Layer 2 of a small transformer language model trained on English Wikipedia (16 layers, counted from 0, width 128).
A neuron adds its activation times its output weights to the MLP's output. To switch it off is to set its activation to zero at one token and run the rest of the model.

Output weights of the MLP neurons that the questions are about. A number n stands for (n - 500) times 0.00072.
n22: 615 500 451 545 690 575 439 683 589 497 664 636 446 617 530 459 302 519 451 694 366 316 443 405 554 478 467 500 768 334 486 539 692 607 604 665 540 543 575 504 500 496 466 661 500 729 611 539 420 322 623 257 645 504 510 609 558 329 606 616 220 643 479 506 612 467 724 364 479 770 620 519 542 479 507 444 676 595 594 280 456 519 533 500 730 689 385 397 459 392 385 360 605 511 698 429 429 246 459 500 713 594 521 672 580 194 269 564 543 503 554 411 402 622 500 659 531 635 500 553 511 479 677 631 615 566 623 507
n30: 451 630 532 716 458 455 492 458 275 606 448 623 579 305 508 406 521 587 466 507 713 698 405 526 377 598 767 398 496 560 566 579 496 669 649 598 364 438 492 588 389 420 617 599 615 308 416 522 286 324 508 459 523 287 613 453 551 504 318 625 570 482 549 647 523 363 618 351 708 426 543 564 590 629 577 315 500 265 225 508 707 438 540 534 267 446 572 381 575 486 433 442 309 541 445 464 346 632 592 598 315 738 296 399 544 428 374 527 645 452 391 562 390 565 232 686 298 504 489 619 572 622 548 331 309 534 306 600
n54: 407 462 543 696 500 496 246 484 299 643 389 556 404 585 468 504 360 504 554 655 617 477 555 329 663 649 525 558 546 479 467 575 472 437 612 497 400 603 421 338 328 438 293 378 577 378 573 544 635 341 485 590 565 448 570 594 540 500 444 438 450 643 557 361 537 490 665 456 415 370 587 514 562 530 627 473 519 359 320 424 601 573 355 637 617 639 677 384 232 483 493 363 653 462 384 395 503 656 712 563 511 720 598 806 330 667 643 460 463 428 565 761 289 655 293 454 573 497 456 378 500 448 500 721 391 700 469 476
n61: 370 580 694 543 396 486 633 695 486 578 598 630 381 523 536 553 405 450 643 526 511 671 367 664 602 639 287 424 305 633 369 384 387 334 519 359 382 610 327 563 564 582 375 548 623 207 254 486 538 751 526 652 522 597 500 491 588 643 437 635 368 633 483 538 298 458 564 510 371 600 698 432 522 483 617 537 608 527 497 551 476 445 379 282 566 398 451 569 334 323 384 662 467 476 459 731 705 383 496 474 351 445 470 496 580 582 444 594 518 428 527 392 410 613 438 487 581 571 398 391 404 405 192 555 465 261 445 587
n88: 633 743 542 496 699 541 482 662 548 394 649 295 343 616 255 488 552 642 565 737 483 420 268 424 625 463 569 751 561 488 553 407 536 750 697 493 461 410 406 662 419 488 488 529 304 547 458 547 607 496 470 511 376 491 579 403 466 713 560 730 650 371 580 470 714 289 595 586 446 622 297 716 412 755 239 485 671 335 413 442 611 329 425 556 579 539 526 604 446 386 712 488 458 254 288 426 427 520 500 357 641 437 692 279 540 219 564 286 462 459 527 429 263 345 440 285 286 271 512 473 442 549 307 536 556 645 393 600
n95: 410 516 643 427 414 576 270 374 576 494 518 515 507 396 477 513 616 606 587 449 742 362 387 464 370 437 515 487 490 323 699 484 405 273 494 601 532 286 448 327 629 484 457 494 559 493 593 516 545 592 440 476 348 385 361 562 414 589 709 477 305 578 317 654 644 529 583 462 392 565 534 637 322 358 388 365 350 491 616 588 351 534 494 382 558 408 535 256 592 578 568 631 540 432 561 490 742 629 430 522 524 342 585 558 565 337 363 527 479 321 382 445 353 551 528 469 527 338 620 313 640 552 619 548 467 438 358 487
n131: 387 647 685 494 459 687 692 406 531 453 308 565 358 435 347 402 334 500 602 651 542 809 563 335 433 408 565 540 490 487 606 540 368 623 494 541 654 512 533 475 494 457 561 491 603 454 562 540 525 531 831 431 464 530 320 449 464 561 425 265 541 426 485 563 418 335 565 546 461 518 644 506 451 467 514 443 417 416 519 746 484 441 623 556 461 542 662 403 634 565 607 408 375 308 420 330 434 592 342 547 494 543 656 549 652 411 675 429 510 553 430 363 343 451 506 550 510 715 485 424 488 553 466 488 594 362 444 484
n133: 534 422 606 477 543 659 602 540 434 445 333 503 403 515 387 332 406 437 597 479 520 376 339 448 465 603 506 471 500 526 347 554 516 292 435 408 416 465 738 541 346 340 493 512 529 586 517 726 477 401 352 533 676 413 602 479 593 494 647 419 374 416 581 591 545 429 657 577 604 544 631 453 404 686 334 519 427 497 623 672 536 520 516 529 398 589 732 385 496 460 512 474 348 636 478 392 673 593 533 469 337 329 415 442 646 437 487 547 603 480 609 451 480 334 433 608 723 351 509 180 411 629 416 658 484 470 780 438
n138: 637 689 451 651 605 727 738 513 594 439 567 490 649 639 447 549 311 657 451 557 424 266 492 500 497 496 422 392 479 490 510 456 389 684 406 510 466 460 401 500 586 456 574 481 538 398 574 275 599 653 381 418 504 489 389 546 464 547 648 343 477 693 529 613 626 531 594 466 550 461 296 504 536 593 394 724 166 688 626 525 586 389 361 396 432 517 626 571 349 507 565 355 739 425 594 751 560 521 589 607 629 561 291 539 370 461 328 546 623 479 520 407 215 417 581 623 410 617 580 564 416 571 615 374 528 341 554 469
n147: 516 523 522 366 603 384 395 589 490 381 441 478 365 547 723 486 553 418 610 565 486 676 429 356 421 271 445 546 394 510 468 487 561 561 482 579 427 790 453 500 497 503 593 485 665 358 529 654 377 588 315 512 821 339 395 533 549 549 628 503 467 641 593 401 504 627 362 507 402 429 587 627 405 445 530 394 643 693 573 479 677 356 304 622 560 516 326 490 678 548 746 523 401 603 602 572 542 708 689 380 420 493 604 511 437 469 423 293 645 526 378 575 448 413 645 338 701 539 611 337 448 468 601 530 459 419 264 416
n148: 376 427 529 406 470 438 312 623 562 500 646 442 553 496 461 403 536 663 645 550 488 402 843 515 548 313 441 662 341 346 464 425 485 380 458 442 526 601 557 344 652 451 340 791 458 496 477 295 599 566 409 384 683 427 583 307 689 500 707 508 640 456 237 561 605 717 563 294 678 719 529 363 532 433 438 676 569 618 655 627 481 388 738 496 488 311 434 524 556 759 555 481 704 458 553 332 426 204 534 384 460 734 625 452 397 676 469 705 387 523 628 554 567 571 342 457 629 217 456 534 522 453 377 394 604 650 572 695
n169: 638 545 556 381 636 553 576 326 666 385 356 534 586 488 381 235 608 454 672 557 530 493 428 374 629 586 459 554 382 617 473 667 260 304 403 606 433 395 431 482 569 659 523 494 558 613 480 544 519 490 364 536 379 627 537 404 235 309 561 570 446 349 780 535 571 468 544 430 403 614 485 622 463 391 550 423 462 578 590 684 378 449 481 623 493 629 409 614 416 432 531 395 463 583 576 443 491 625 493 622 530 618 665 682 542 487 448 450 306 453 595 539 507 536 509 179 381 421 572 415 557 442 601 439 441 438 593 397
n198: 649 628 359 587 509 460 522 382 477 453 424 385 302 374 497 477 402 420 695 482 442 653 838 526 458 540 369 619 380 395 712 628 299 576 563 589 403 426 581 485 519 558 597 497 566 583 597 577 585 480 390 446 395 514 634 284 534 440 589 510 612 522 597 564 428 510 488 455 398 425 594 440 672 503 423 396 720 255 494 741 438 455 759 592 534 688 440 401 397 597 428 503 525 350 416 589 440 677 411 568 507 477 563 411 539 376 359 392 597 671 416 509 510 564 291 683 655 557 405 471 426 605 549 640 424 480 617 536
n217: 751 462 321 390 683 472 523 638 486 413 584 397 526 402 496 426 539 666 450 494 737 446 586 615 575 507 478 681 574 437 356 531 388 363 544 713 576 428 336 516 288 558 592 372 465 555 627 503 490 356 583 622 475 500 384 384 533 422 653 576 646 603 789 571 786 576 611 289 422 244 607 479 390 598 620 353 377 523 538 540 493 511 521 801 504 595 680 496 578 490 540 479 460 635 555 392 477 454 629 490 315 407 597 475 545 330 483 672 746 634 363 422 578 552 663 526 423 402 503 392 398 392 451 490 405 472 448 660
n226: 482 624 552 460 466 512 752 551 473 524 388 530 393 456 580 614 631 622 392 471 313 305 404 543 974 373 486 657 520 582 299 341 621 429 688 226 208 401 492 654 560 496 440 418 797 484 365 591 550 504 454 647 702 421 530 686 651 266 640 670 289 589 537 553 529 636 603 332 598 533 720 488 618 692 334 575 654 395 504 484 519 594 531 590 370 398 374 241 403 441 637 504 237 624 397 311 429 381 509 540 678 373 493 545 693 476 344 536 537 567 401 642 639 543 372 544 365 432 364 602 485 566 412 323 555 574 500 426
n319: 777 484 659 621 438 562 464 530 361 605 458 509 656 572 281 623 509 373 434 420 450 454 572 750 500 490 730 399 367 465 407 594 622 584 371 440 582 412 359 442 525 560 536 385 433 405 533 647 465 526 382 414 417 459 424 676 359 593 526 579 373 649 381 522 487 621 474 600 491 466 528 647 480 503 311 371 442 500 560 434 643 329 513 481 510 584 597 364 460 546 494 343 534 586 400 382 639 637 655 615 530 440 370 623 516 226 484 523 240 478 541 455 326 396 320 491 560 540 472 516 525 467 748 643 536 436 503 490

Each question names a token from some text and the token that comes next. It shows the activations a of the neurons there, in the order above. A number n stands for (n - 500) times 0.0051.

Then comes g, the gradient of the next token's log-probability with respect to the MLP's output, scaled to length 1. A neuron's effect is roughly proportional to its activation times (output weights . g). A number n stands for (n - 500) times 0.00071.

"In", then " "
a: 470 457 406 497 489 500 223 489 511 495 489 500 503 465 493 518
g: 418 662 486 428 295 497 562 777 596 542 817 371 470 154 567 578 513 607 518 661 716 499 357 470 510 532 439 787 678 451 448 275 240 517 360 465 654 562 427 519 594 537 582 423 602 467 486 364 470 513 630 292 417 570 611 583 457 469 663 64 517 348 481 378 371 541 830 506 585 279 360 407 335 334 499 480 537 514 472 578 627 320 410 448 566 498 490 630 448 503 633 491 618 635 588 514 356 641 587 660 481 525 534 420 547 426 480 532 408 537 556 558 588 614 448 574 252 483 495 510 310 699 585 437 618 307 467 463
Which neuron, switched off, raises the next token's probability most? n131

"a", then " in"
a: 504 499 499 468 514 504 486 492 492 509 400 504 489 518 329 487
g: 540 599 662 482 452 637 515 268 534 469 502 482 462 511 521 385 436 481 213 737 336 625 540 497 478 582 578 551 582 547 395 228 614 429 328 517 591 441 449 468 525 509 547 475 364 281 579 422 473 576 602 837 393 389 527 373 694 621 460 634 424 469 566 186 578 411 426 889 594 358 466 430 543 409 415 609 329 593 451 573 476 594 442 368 271 418 502 463 603 530 325 513 436 498 537 600 766 604 542 478 506 225 541 411 408 290 550 703 578 566 642 369 627 795 325 573 492 502 633 242 280 589 375 405 432 574 515 510
Which two neurons, each switched off alone, lower its probability most, in order? n148, n226

" a", then " \""
a: 668 500 505 508 495 467 552 495 481 509 508 505 521 477 503 526
g: 726 580 619 685 486 182 564 665 343 412 353 498 732 575 543 240 511 604 289 622 610 619 639 429 468 606 656 566 586 423 527 511 500 482 364 590 571 530 320 530 563 399 539 523 541 441 413 569 467 584 405 410 572 441 411 598 439 663 544 577 525 529 439 434 490 602 639 582 501 626 556 276 630 520 583 470 772 606 496 630 331 535 625 740 435 456 645 310 469 392 873 415 543 470 579 585 516 328 518 529 776 653 514 509 652 752 567 499 462 415 525 503 564 505 510 542 335 780 467 648 264 666 717 623 750 494 312 442
Which neuron, switched off, lowers the next token's probability most? n22

"as", then "eb"
a: 486 515 495 473 498 499 506 489 498 495 426 500 555 500 428 495
g: 537 794 450 684 378 210 441 451 633 672 398 476 561 378 323 637 460 513 508 515 263 682 417 332 500 347 573 379 514 285 446 524 621 752 568 441 548 334 387 580 508 549 618 349 561 604 548 533 617 446 475 338 383 425 582 386 412 757 285 559 554 516 622 363 254 448 525 193 613 455 544 618 436 563 375 533 361 492 510 410 442 472 476 582 663 689 631 366 475 546 647 381 530 469 519 373 334 531 648 473 156 357 359 472 316 668 556 476 588 615 407 334 281 573 478 708 508 538 510 407 379 549 415 273 642 489 565 341
Which two neurons, each switched off alone, lower its probability most, in order? n148, n198

" of", then " It"
a: 454 500 496 490 496 507 456 479 504 493 519 500 488 412 757 504
g: 551 410 675 467 694 520 431 456 574 524 441 671 401 298 442 389 613 462 577 424 438 513 549 389 507 537 385 432 294 518 833 504 601 533 354 389 424 452 696 527 537 349 718 613 522 373 528 483 462 631 489 394 570 591 639 356 598 577 503 540 569 598 321 701 169 651 365 361 511 485 253 493 468 541 731 357 737 314 560 417 342 540 309 655 394 491 762 526 741 523 484 326 642 369 529 445 337 603 456 622 639 507 554 708 382 594 396 437 489 695 491 563 537 339 568 467 612 827 377 545 534 507 482 238 619 367 613 529
Which neuron, switched off, lowers the next token's probability most? n217

"ed", then "er"
a: 531 492 496 516 516 491 499 499 489 494 352 501 497 463 481 484
g: 411 547 460 394 539 418 617 590 453 661 362 617 582 608 518 238 517 410 557 254 360 611 635 548 575 424 420 607 739 711 484 528 624 308 564 489 458 511 319 274 394 388 581 525 469 618 337 715 490 585 622 667 536 634 385 495 529 475 632 480 578 513 594 416 556 456 487 759 379 513 580 793 201 421 404 281 502 351 332 186 474 568 379 650 537 332 457 779 406 488 482 359 542 448 324 393 366 472 379 487 419 732 484 355 386 348 433 684 661 517 571 494 433 459 650 474 339 260 456 500 541 500 611 293 455 528 691 533
Which neuron, switched off, lowers the next token's probability most? n148

" Europe", then "an"
a: 472 491 569 800 500 376 467 439 496 517 492 465 610 528 495 498
g: 635 366 582 628 594 431 535 548 460 439 475 194 413 560 324 536 509 615 560 483 569 452 407 612 446 460 658 330 522 589 395 451 626 474 542 765 614 633 806 613 232 478 386 468 492 480 507 586 497 543 483 586 632 424 765 456 503 488 564 411 666 670 449 418 482 698 335 242 639 422 632 661 321 575 528 420 347 530 545 615 564 581 510 479 615 262 619 165 327 595 307 622 537 583 559 541 483 554 519 475 337 379 384 488 395 344 357 503 632 252 197 445 430 446 477 393 486 435 467 469 622 836 588 780 570 527 550 501
Which neuron, switched off, raises the next token's probability most? n61

"K", then "en"
a: 508 425 500 493 491 507 507 465 518 554 424 507 525 507 494 670
g: 353 447 342 470 676 553 523 527 501 454 579 532 374 330 379 665 512 368 497 693 452 841 323 503 522 505 415 503 282 503 747 475 504 579 547 740 646 430 696 506 408 495 555 463 528 426 552 603 383 624 376 456 247 468 594 570 492 636 700 490 605 501 647 402 563 652 579 902 554 405 560 410 412 437 606 426 450 545 399 560 537 387 523 355 478 591 430 554 550 644 394 607 482 688 616 326 358 598 623 389 422 432 558 624 452 366 579 435 659 527 469 831 808 467 323 691 507 743 514 434 616 401 745 415 529 437 743 384
Which neuron, switched off, lowers the next token's probability most? n148

" comm", then "it"
a: 501 482 530 500 500 206 490 500 509 500 504 452 479 516 499 515
g: 460 431 615 596 511 524 626 474 649 469 644 547 394 425 176 504 351 496 402 576 584 464 479 489 510 546 534 633 658 468 693 440 486 620 596 483 742 564 327 540 405 696 601 228 556 711 429 798 338 487 550 542 480 722 401 638 573 365 279 635 413 688 472 526 455 459 557 623 597 285 480 515 720 495 688 449 519 550 491 490 679 483 710 475 476 744 592 486 717 383 615 332 656 638 649 599 456 527 465 714 361 547 550 570 517 625 520 483 203 398 546 627 494 313 406 405 501 504 651 652 748 512 579 308 522 717 607 319
Which neuron, switched off, lowers the next token's probability most? n95

" it", then " also"
a: 497 500 467 539 437 499 510 443 538 507 464 514 568 497 506 506
g: 502 527 561 669 496 407 324 541 258 470 644 447 442 453 523 401 359 599 540 464 563 556 676 662 513 468 400 515 421 604 468 671 365 638 522 284 364 455 581 442 661 547 570 410 668 404 418 557 579 672 440 359 515 768 554 522 796 339 465 609 727 604 807 500 439 575 421 553 648 513 534 577 367 425 457 289 390 381 294 565 688 628 688 324 472 494 628 568 428 482 595 444 759 469 443 699 528 459 516 266 239 351 549 496 558 615 620 265 429 529 359 359 298 597 445 610 590 579 713 256 626 423 355 354 400 464 471 677
Which neuron, switched off, lowers the next token's probability most? n198

"19", then "88"
a: 506 378 253 504 548 500 521 497 501 452 500 586 517 476 500 502
g: 561 640 512 411 622 583 427 509 371 227 543 443 640 368 666 275 311 614 394 480 529 295 403 725 594 592 528 347 615 449 506 604 555 388 534 454 307 425 465 487 603 700 562 612 718 619 543 499 400 562 443 512 733 455 506 256 464 522 592 632 508 234 503 552 839 670 624 479 610 532 344 521 534 450 427 523 423 745 413 373 354 437 520 447 526 504 565 260 467 448 309 537 398 698 733 621 492 414 458 539 305 571 460 651 529 563 399 585 502 429 505 373 767 466 804 417 371 300 565 481 317 544 356 325 589 319 457 351
Which neuron, switched off, lowers the next token's probability most? n54

"or", then " Mo"
a: 492 469 482 484 522 477 504 505 492 522 381 444 503 500 506 503
g: 517 654 433 449 454 485 528 567 698 204 638 502 501 556 676 454 211 632 572 384 552 717 493 704 533 407 424 629 428 583 613 438 300 324 804 492 482 777 633 475 356 432 553 610 384 120 466 474 294 513 523 616 368 598 228 655 529 572 619 443 287 474 521 466 532 501 422 753 482 575 395 449 592 426 676 296 528 567 556 385 244 568 449 668 628 528 480 450 573 561 450 323 548 508 409 373 685 573 665 506 647 518 525 606 532 156 472 387 590 371 518 435 427 673 573 438 437 433 489 341 418 673 488 521 427 506 578 492
Which neuron, switched off, lowers the next token's probability most? n148

" On", then " T"
a: 505 495 499 488 429 490 503 470 531 498 374 524 495 496 628 514
g: 268 452 555 549 426 215 414 483 576 485 535 352 592 641 198 493 486 520 432 496 582 540 589 496 419 402 428 488 608 507 188 673 254 528 729 577 471 348 333 482 547 498 583 342 607 337 415 581 457 478 579 515 384 480 508 518 467 425 331 658 481 299 762 150 612 325 722 650 546 564 505 521 470 339 261 456 394 464 444 527 725 421 553 527 591 519 560 559 611 595 498 673 370 610 464 417 387 379 409 753 801 433 499 556 385 619 653 444 434 492 424 568 303 641 329 702 516 460 502 658 655 522 447 458 655 444 365 698
Which neuron, switched off, raises the next token's probability most? n88

"ah", then "s"
a: 509 467 496 474 498 438 498 499 501 400 431 505 500 501 499 509
g: 460 516 337 455 338 443 407 669 637 369 378 359 676 436 515 648 449 594 396 362 525 461 755 550 498 625 636 448 193 568 423 568 687 313 705 422 429 593 705 566 378 418 328 670 695 411 453 692 402 540 516 348 327 407 782 488 84 430 594 557 505 622 365 525 457 454 572 589 517 502 457 378 402 407 493 505 480 561 583 586 362 598 433 303 414 628 551 543 370 700 603 410 438 552 428 421 618 377 374 427 463 715 527 570 637 410 531 567 362 778 495 445 570 449 264 390 467 486 278 478 636 454 754 412 416 437 347 333
Which neuron, switched off, lowers the next token's probability most? n147

"11", then "2"
a: 503 470 466 499 494 500 498 502 537 498 509 547 543 501 612 491
g: 624 381 448 305 353 530 642 380 461 460 407 551 631 560 432 369 650 562 236 622 346 441 672 549 451 539 570 655 468 459 529 558 492 404 348 390 343 579 576 494 626 738 423 536 485 837 619 489 416 691 459 751 500 582 644 647 664 503 485 562 606 541 693 662 573 614 740 304 517 586 367 246 392 656 669 649 498 419 541 435 671 244 578 318 243 411 510 527 458 410 618 512 551 580 784 525 506 475 430 601 304 359 326 718 589 648 695 327 485 454 441 710 535 551 324 441 398 493 492 414 441 507 595 434 547 523 622 633
Which neuron, switched off, lowers the next token's probability most? n226

"ed", then " as"
a: 519 456 478 508 507 484 486 504 485 499 409 494 493 374 475 481
g: 641 546 409 451 737 514 616 502 659 427 364 749 503 387 432 488 334 424 230 452 460 864 392 524 503 494 591 480 394 607 627 481 520 626 465 260 601 645 444 554 527 371 674 320 396 730 583 496 346 225 298 314 451 690 386 503 263 528 736 482 624 544 472 555 651 680 525 460 526 624 682 484 551 374 582 584 609 726 715 451 533 474 572 616 485 579 561 467 462 646 523 592 394 676 520 600 475 392 468 697 435 499 306 340 404 384 460 567 698 474 594 421 386 540 480 172 562 585 499 449 387 400 594 545 582 234 452 418
Which neuron, switched off, raises the next token's probability most? n217

"19", then "74"
a: 489 337 247 499 545 498 469 499 499 484 503 577 506 471 512 511
g: 521 654 409 449 497 506 319 753 513 514 416 288 488 327 697 440 396 485 446 404 527 562 534 707 631 390 508 388 629 576 571 517 491 673 313 446 409 528 409 551 671 458 499 492 648 581 524 383 688 608 500 427 586 552 439 93 354 660 605 569 565 301 327 509 562 453 401 598 669 572 420 366 614 341 295 439 407 745 502 438 505 476 659 285 522 446 702 316 482 360 449 488 341 536 831 748 392 769 575 427 262 483 512 716 480 391 450 633 554 460 486 533 768 548 578 431 603 377 488 535 280 634 446 436 581 576 402 494
Which neuron, switched off, lowers the next token's probability most? n54

"In", then " April"
a: 470 417 410 500 464 499 197 485 523 496 477 501 501 450 484 516
g: 443 595 435 633 593 191 527 576 423 312 522 630 673 643 583 461 541 477 659 480 495 289 462 236 498 505 453 514 360 562 449 620 574 539 585 569 625 408 601 528 382 519 562 776 412 538 454 523 657 451 292 592 226 454 307 359 412 526 599 621 424 475 570 489 455 573 223 424 379 757 317 560 586 607 383 583 458 465 511 456 620 626 673 437 247 370 574 458 482 476 562 573 537 397 554 439 594 488 532 331 523 598 670 511 297 506 607 731 823 417 640 434 542 445 605 460 729 270 304 476 687 748 487 608 543 512 202 566
Which neuron, switched off, lowers the next token's probability most? n131

"E", then "B"
a: 533 501 499 503 507 495 487 309 493 500 497 509 508 484 481 508
g: 406 503 560 628 708 554 593 380 503 493 334 506 571 448 396 781 616 374 448 577 664 531 375 505 386 580 765 695 481 653 572 563 821 668 682 651 608 424 689 528 440 760 605 299 492 621 312 475 612 475 553 218 468 674 327 316 662 500 308 475 449 486 564 632 285 399 417 463 612 555 479 696 476 491 623 641 696 473 517 574 501 569 520 522 707 224 487 367 515 387 274 534 465 464 571 368 247 384 603 375 588 449 446 454 402 375 555 511 445 592 303 531 677 581 480 551 597 530 594 697 476 461 593 735 424 383 500 605
Which neuron, switched off, lowers the next token's probability most? n133

"at", then "re"
a: 518 459 496 553 523 485 493 573 477 506 469 504 505 500 500 508
g: 704 382 441 692 333 571 572 397 408 608 474 355 317 450 535 574 557 523 440 605 344 590 654 508 483 428 368 536 496 472 445 547 457 468 446 599 662 404 363 539 554 374 474 305 566 503 326 678 559 548 852 212 498 447 277 515 159 445 647 479 475 653 516 549 567 586 276 455 686 264 683 446 481 516 595 538 364 344 471 400 565 494 512 658 280 577 408 470 552 625 527 523 503 578 599 477 339 484 442 537 319 511 406 482 800 623 658 480 533 476 509 577 594 410 430 638 277 708 280 793 355 502 361 205 502 617 593 584
Which neuron, switched off, raises the next token's probability most? n133

"eb", then "all"
a: 519 431 504 474 491 499 360 478 486 502 498 498 519 495 526 485
g: 252 850 560 520 385 581 753 420 542 407 554 456 458 293 404 572 370 609 568 503 580 561 313 539 380 489 456 417 420 511 686 545 405 483 563 585 567 437 500 643 782 612 470 425 482 569 544 480 167 588 467 488 616 485 682 619 464 339 297 462 571 467 565 547 653 521 755 374 630 376 625 246 540 589 505 529 538 656 383 617 765 556 558 496 608 598 662 506 544 287 698 629 373 209 285 436 431 592 495 509 611 397 490 545 498 433 542 330 286 411 472 576 373 460 648 606 533 555 541 555 539 727 480 668 469 373 551 833
Which neuron, switched off, raises the next token's probability most? n131

":", then " Reg"
a: 510 494 496 474 509 602 504 504 501 503 501 488 483 505 464 544
g: 526 380 436 650 331 581 468 253 405 578 462 971 473 644 629 428 558 534 514 668 604 534 204 472 342 303 390 360 668 618 575 354 578 535 340 725 447 485 185 565 676 457 682 421 557 440 722 487 706 411 306 394 212 595 555 501 509 431 569 454 613 600 589 577 444 509 227 628 577 448 607 601 511 406 554 325 307 480 539 562 430 548 533 355 536 360 507 415 423 498 612 565 242 496 503 433 564 457 510 525 523 512 478 638 512 493 458 409 723 477 670 299 485 457 560 365 567 339 209 570 462 585 381 538 565 591 419 491
Which neuron, switched off, lowers the next token's probability most? n95

" ex", then "press"
a: 515 468 499 502 513 494 495 492 451 515 489 576 479 526 538 435
g: 594 374 375 628 489 614 540 541 445 541 459 475 397 502 657 568 501 440 430 407 590 619 374 645 353 436 405 288 622 570 424 519 713 614 389 546 710 275 403 383 226 544 606 575 409 466 585 550 608 186 557 723 602 403 553 199 341 528 233 557 716 382 467 448 655 571 563 533 485 797 619 497 414 534 440 316 595 417 413 373 477 383 257 558 601 524 523 664 474 572 385 580 637 662 698 625 498 614 572 428 609 781 553 627 617 700 409 346 524 673 507 614 462 501 721 697 333 555 334 464 562 474 492 533 300 401 452 570
Which neuron, switched off, raises the next token's probability most? n226

" of", then " the"
a: 509 262 453 556 508 500 391 461 507 493 488 508 529 440 687 501
g: 334 402 582 507 403 641 627 486 552 648 330 479 605 581 450 471 614 326 547 793 714 579 424 624 324 518 338 448 410 560 574 343 684 493 478 489 614 686 706 555 541 442 468 491 555 480 300 742 645 468 552 612 491 278 550 494 463 412 608 572 591 662 475 546 639 495 294 462 518 643 619 246 404 691 608 510 471 273 594 402 600 623 722 437 380 497 452 677 396 451 530 556 488 261 478 654 436 469 383 727 280 669 301 589 572 577 504 626 628 623 394 566 496 382 179 641 550 289 412 656 565 540 233 412 565 492 450 683
Which neuron, switched off, raises the next token's probability most? n30

" before", then " she"
a: 496 499 512 496 544 436 474 486 22 389 526 519 506 531 528 501
g: 374 563 395 568 605 399 584 561 485 521 512 352 435 562 335 491 332 497 521 322 519 437 479 430 532 594 743 512 570 825 578 610 468 413 447 359 396 452 607 401 297 564 357 488 533 330 433 382 748 554 469 613 444 258 512 643 769 795 625 391 436 612 278 467 155 292 519 360 488 504 575 465 490 144 473 335 508 607 241 486 468 339 492 449 756 480 552 739 451 585 574 422 573 527 593 558 597 277 522 599 327 634 569 379 395 400 566 407 667 485 648 466 623 513 416 600 395 647 348 485 441 586 502 493 631 564 561 323
Which neuron, switched off, raises the next token's probability most? n138

"ist", then " Party"
a: 506 364 495 502 516 481 371 251 493 519 507 564 490 422 510 479
g: 321 699 471 458 668 600 431 545 382 523 480 642 560 422 411 619 519 412 372 610 612 477 285 461 769 530 495 712 705 405 177 443 421 536 613 488 387 466 636 332 476 580 431 453 417 870 631 511 395 518 524 467 693 657 464 562 529 464 482 568 548 536 505 648 611 553 457 521 457 432 487 597 434 627 646 831 494 553 716 409 344 711 411 253 676 593 318 600 601 407 531 330 499 567 573 476 474 263 169 548 636 507 344 603 538 524 566 473 640 474 757 270 451 549 575 475 488 463 578 420 497 376 702 698 413 347 529 387
Which neuron, switched off, lowers the next token's probability most? n30

"e", then ","
a: 521 499 487 465 532 501 508 499 491 497 502 499 494 488 502 465
g: 600 642 465 450 668 317 571 590 704 458 390 349 459 539 558 526 350 290 501 541 591 856 459 242 571 432 431 355 384 494 664 767 439 594 498 356 467 724 669 686 473 415 712 493 461 331 450 369 373 429 494 493 546 678 304 501 575 265 678 554 418 405 424 309 518 257 531 485 380 258 255 635 705 328 620 487 694 420 427 514 273 596 448 451 405 421 410 586 543 566 561 705 518 417 130 556 575 482 481 501 474 583 566 512 580 609 598 466 583 566 490 438 600 577 511 459 468 301 326 551 519 500 579 619 565 565 711 449
Which neuron, switched off, lowers the next token's probability most? n319

"he", then "t"
a: 486 446 504 520 527 502 547 489 499 512 497 503 578 505 508 502
g: 720 320 383 620 381 653 451 530 297 386 431 324 470 592 523 595 520 677 592 469 701 534 753 351 582 703 478 483 240 511 500 422 560 404 495 501 462 546 340 660 476 427 344 512 394 642 555 567 448 432 562 424 368 303 438 217 547 483 458 474 723 630 516 578 579 565 343 600 578 424 587 517 706 559 443 578 503 493 567 519 555 760 427 351 576 849 441 531 356 436 648 496 603 365 421 613 495 719 479 214 576 688 571 379 830 454 792 625 656 528 449 585 538 731 544 644 455 489 300 382 457 447 563 512 452 546 504 336
Which neuron, switched off, lowers the next token's probability most? n198

" ", then "19"
a: 500 209 504 500 516 474 497 498 491 464 496 489 498 500 509 444
g: 466 716 345 173 637 694 420 392 477 495 563 524 391 441 390 666 425 537 406 683 314 650 469 497 661 427 628 489 544 432 380 538 232 367 219 368 345 495 549 605 431 360 303 591 521 509 463 330 529 530 590 400 365 574 483 331 409 629 439 339 357 604 678 482 684 587 337 209 444 470 513 521 529 322 428 614 825 407 374 587 144 428 285 441 582 538 651 471 575 473 503 400 612 618 623 464 477 626 637 538 518 413 314 502 378 611 481 597 501 503 508 647 308 624 312 484 507 701 506 512 513 421 372 340 464 441 496 302
Which neuron, switched off, lowers the next token's probability most? n30

"augh", then "ters"
a: 522 485 501 483 479 496 462 492 463 314 497 596 535 436 524 500
g: 589 548 539 501 460 347 292 454 381 657 596 472 715 646 371 427 557 423 488 477 524 483 401 338 617 523 438 470 588 447 494 453 173 559 493 442 522 598 421 519 510 539 690 504 489 382 696 526 404 398 601 673 385 579 697 455 214 552 423 507 811 359 426 500 398 379 490 440 288 200 538 481 413 537 391 524 381 418 647 481 713 524 627 738 455 521 305 518 687 504 359 249 545 482 309 496 533 219 447 327 628 336 540 553 305 491 459 759 273 452 581 461 665 502 401 284 511 560 584 617 443 418 357 618 619 346 659 700
Which neuron, switched off, lowers the next token's probability most? n147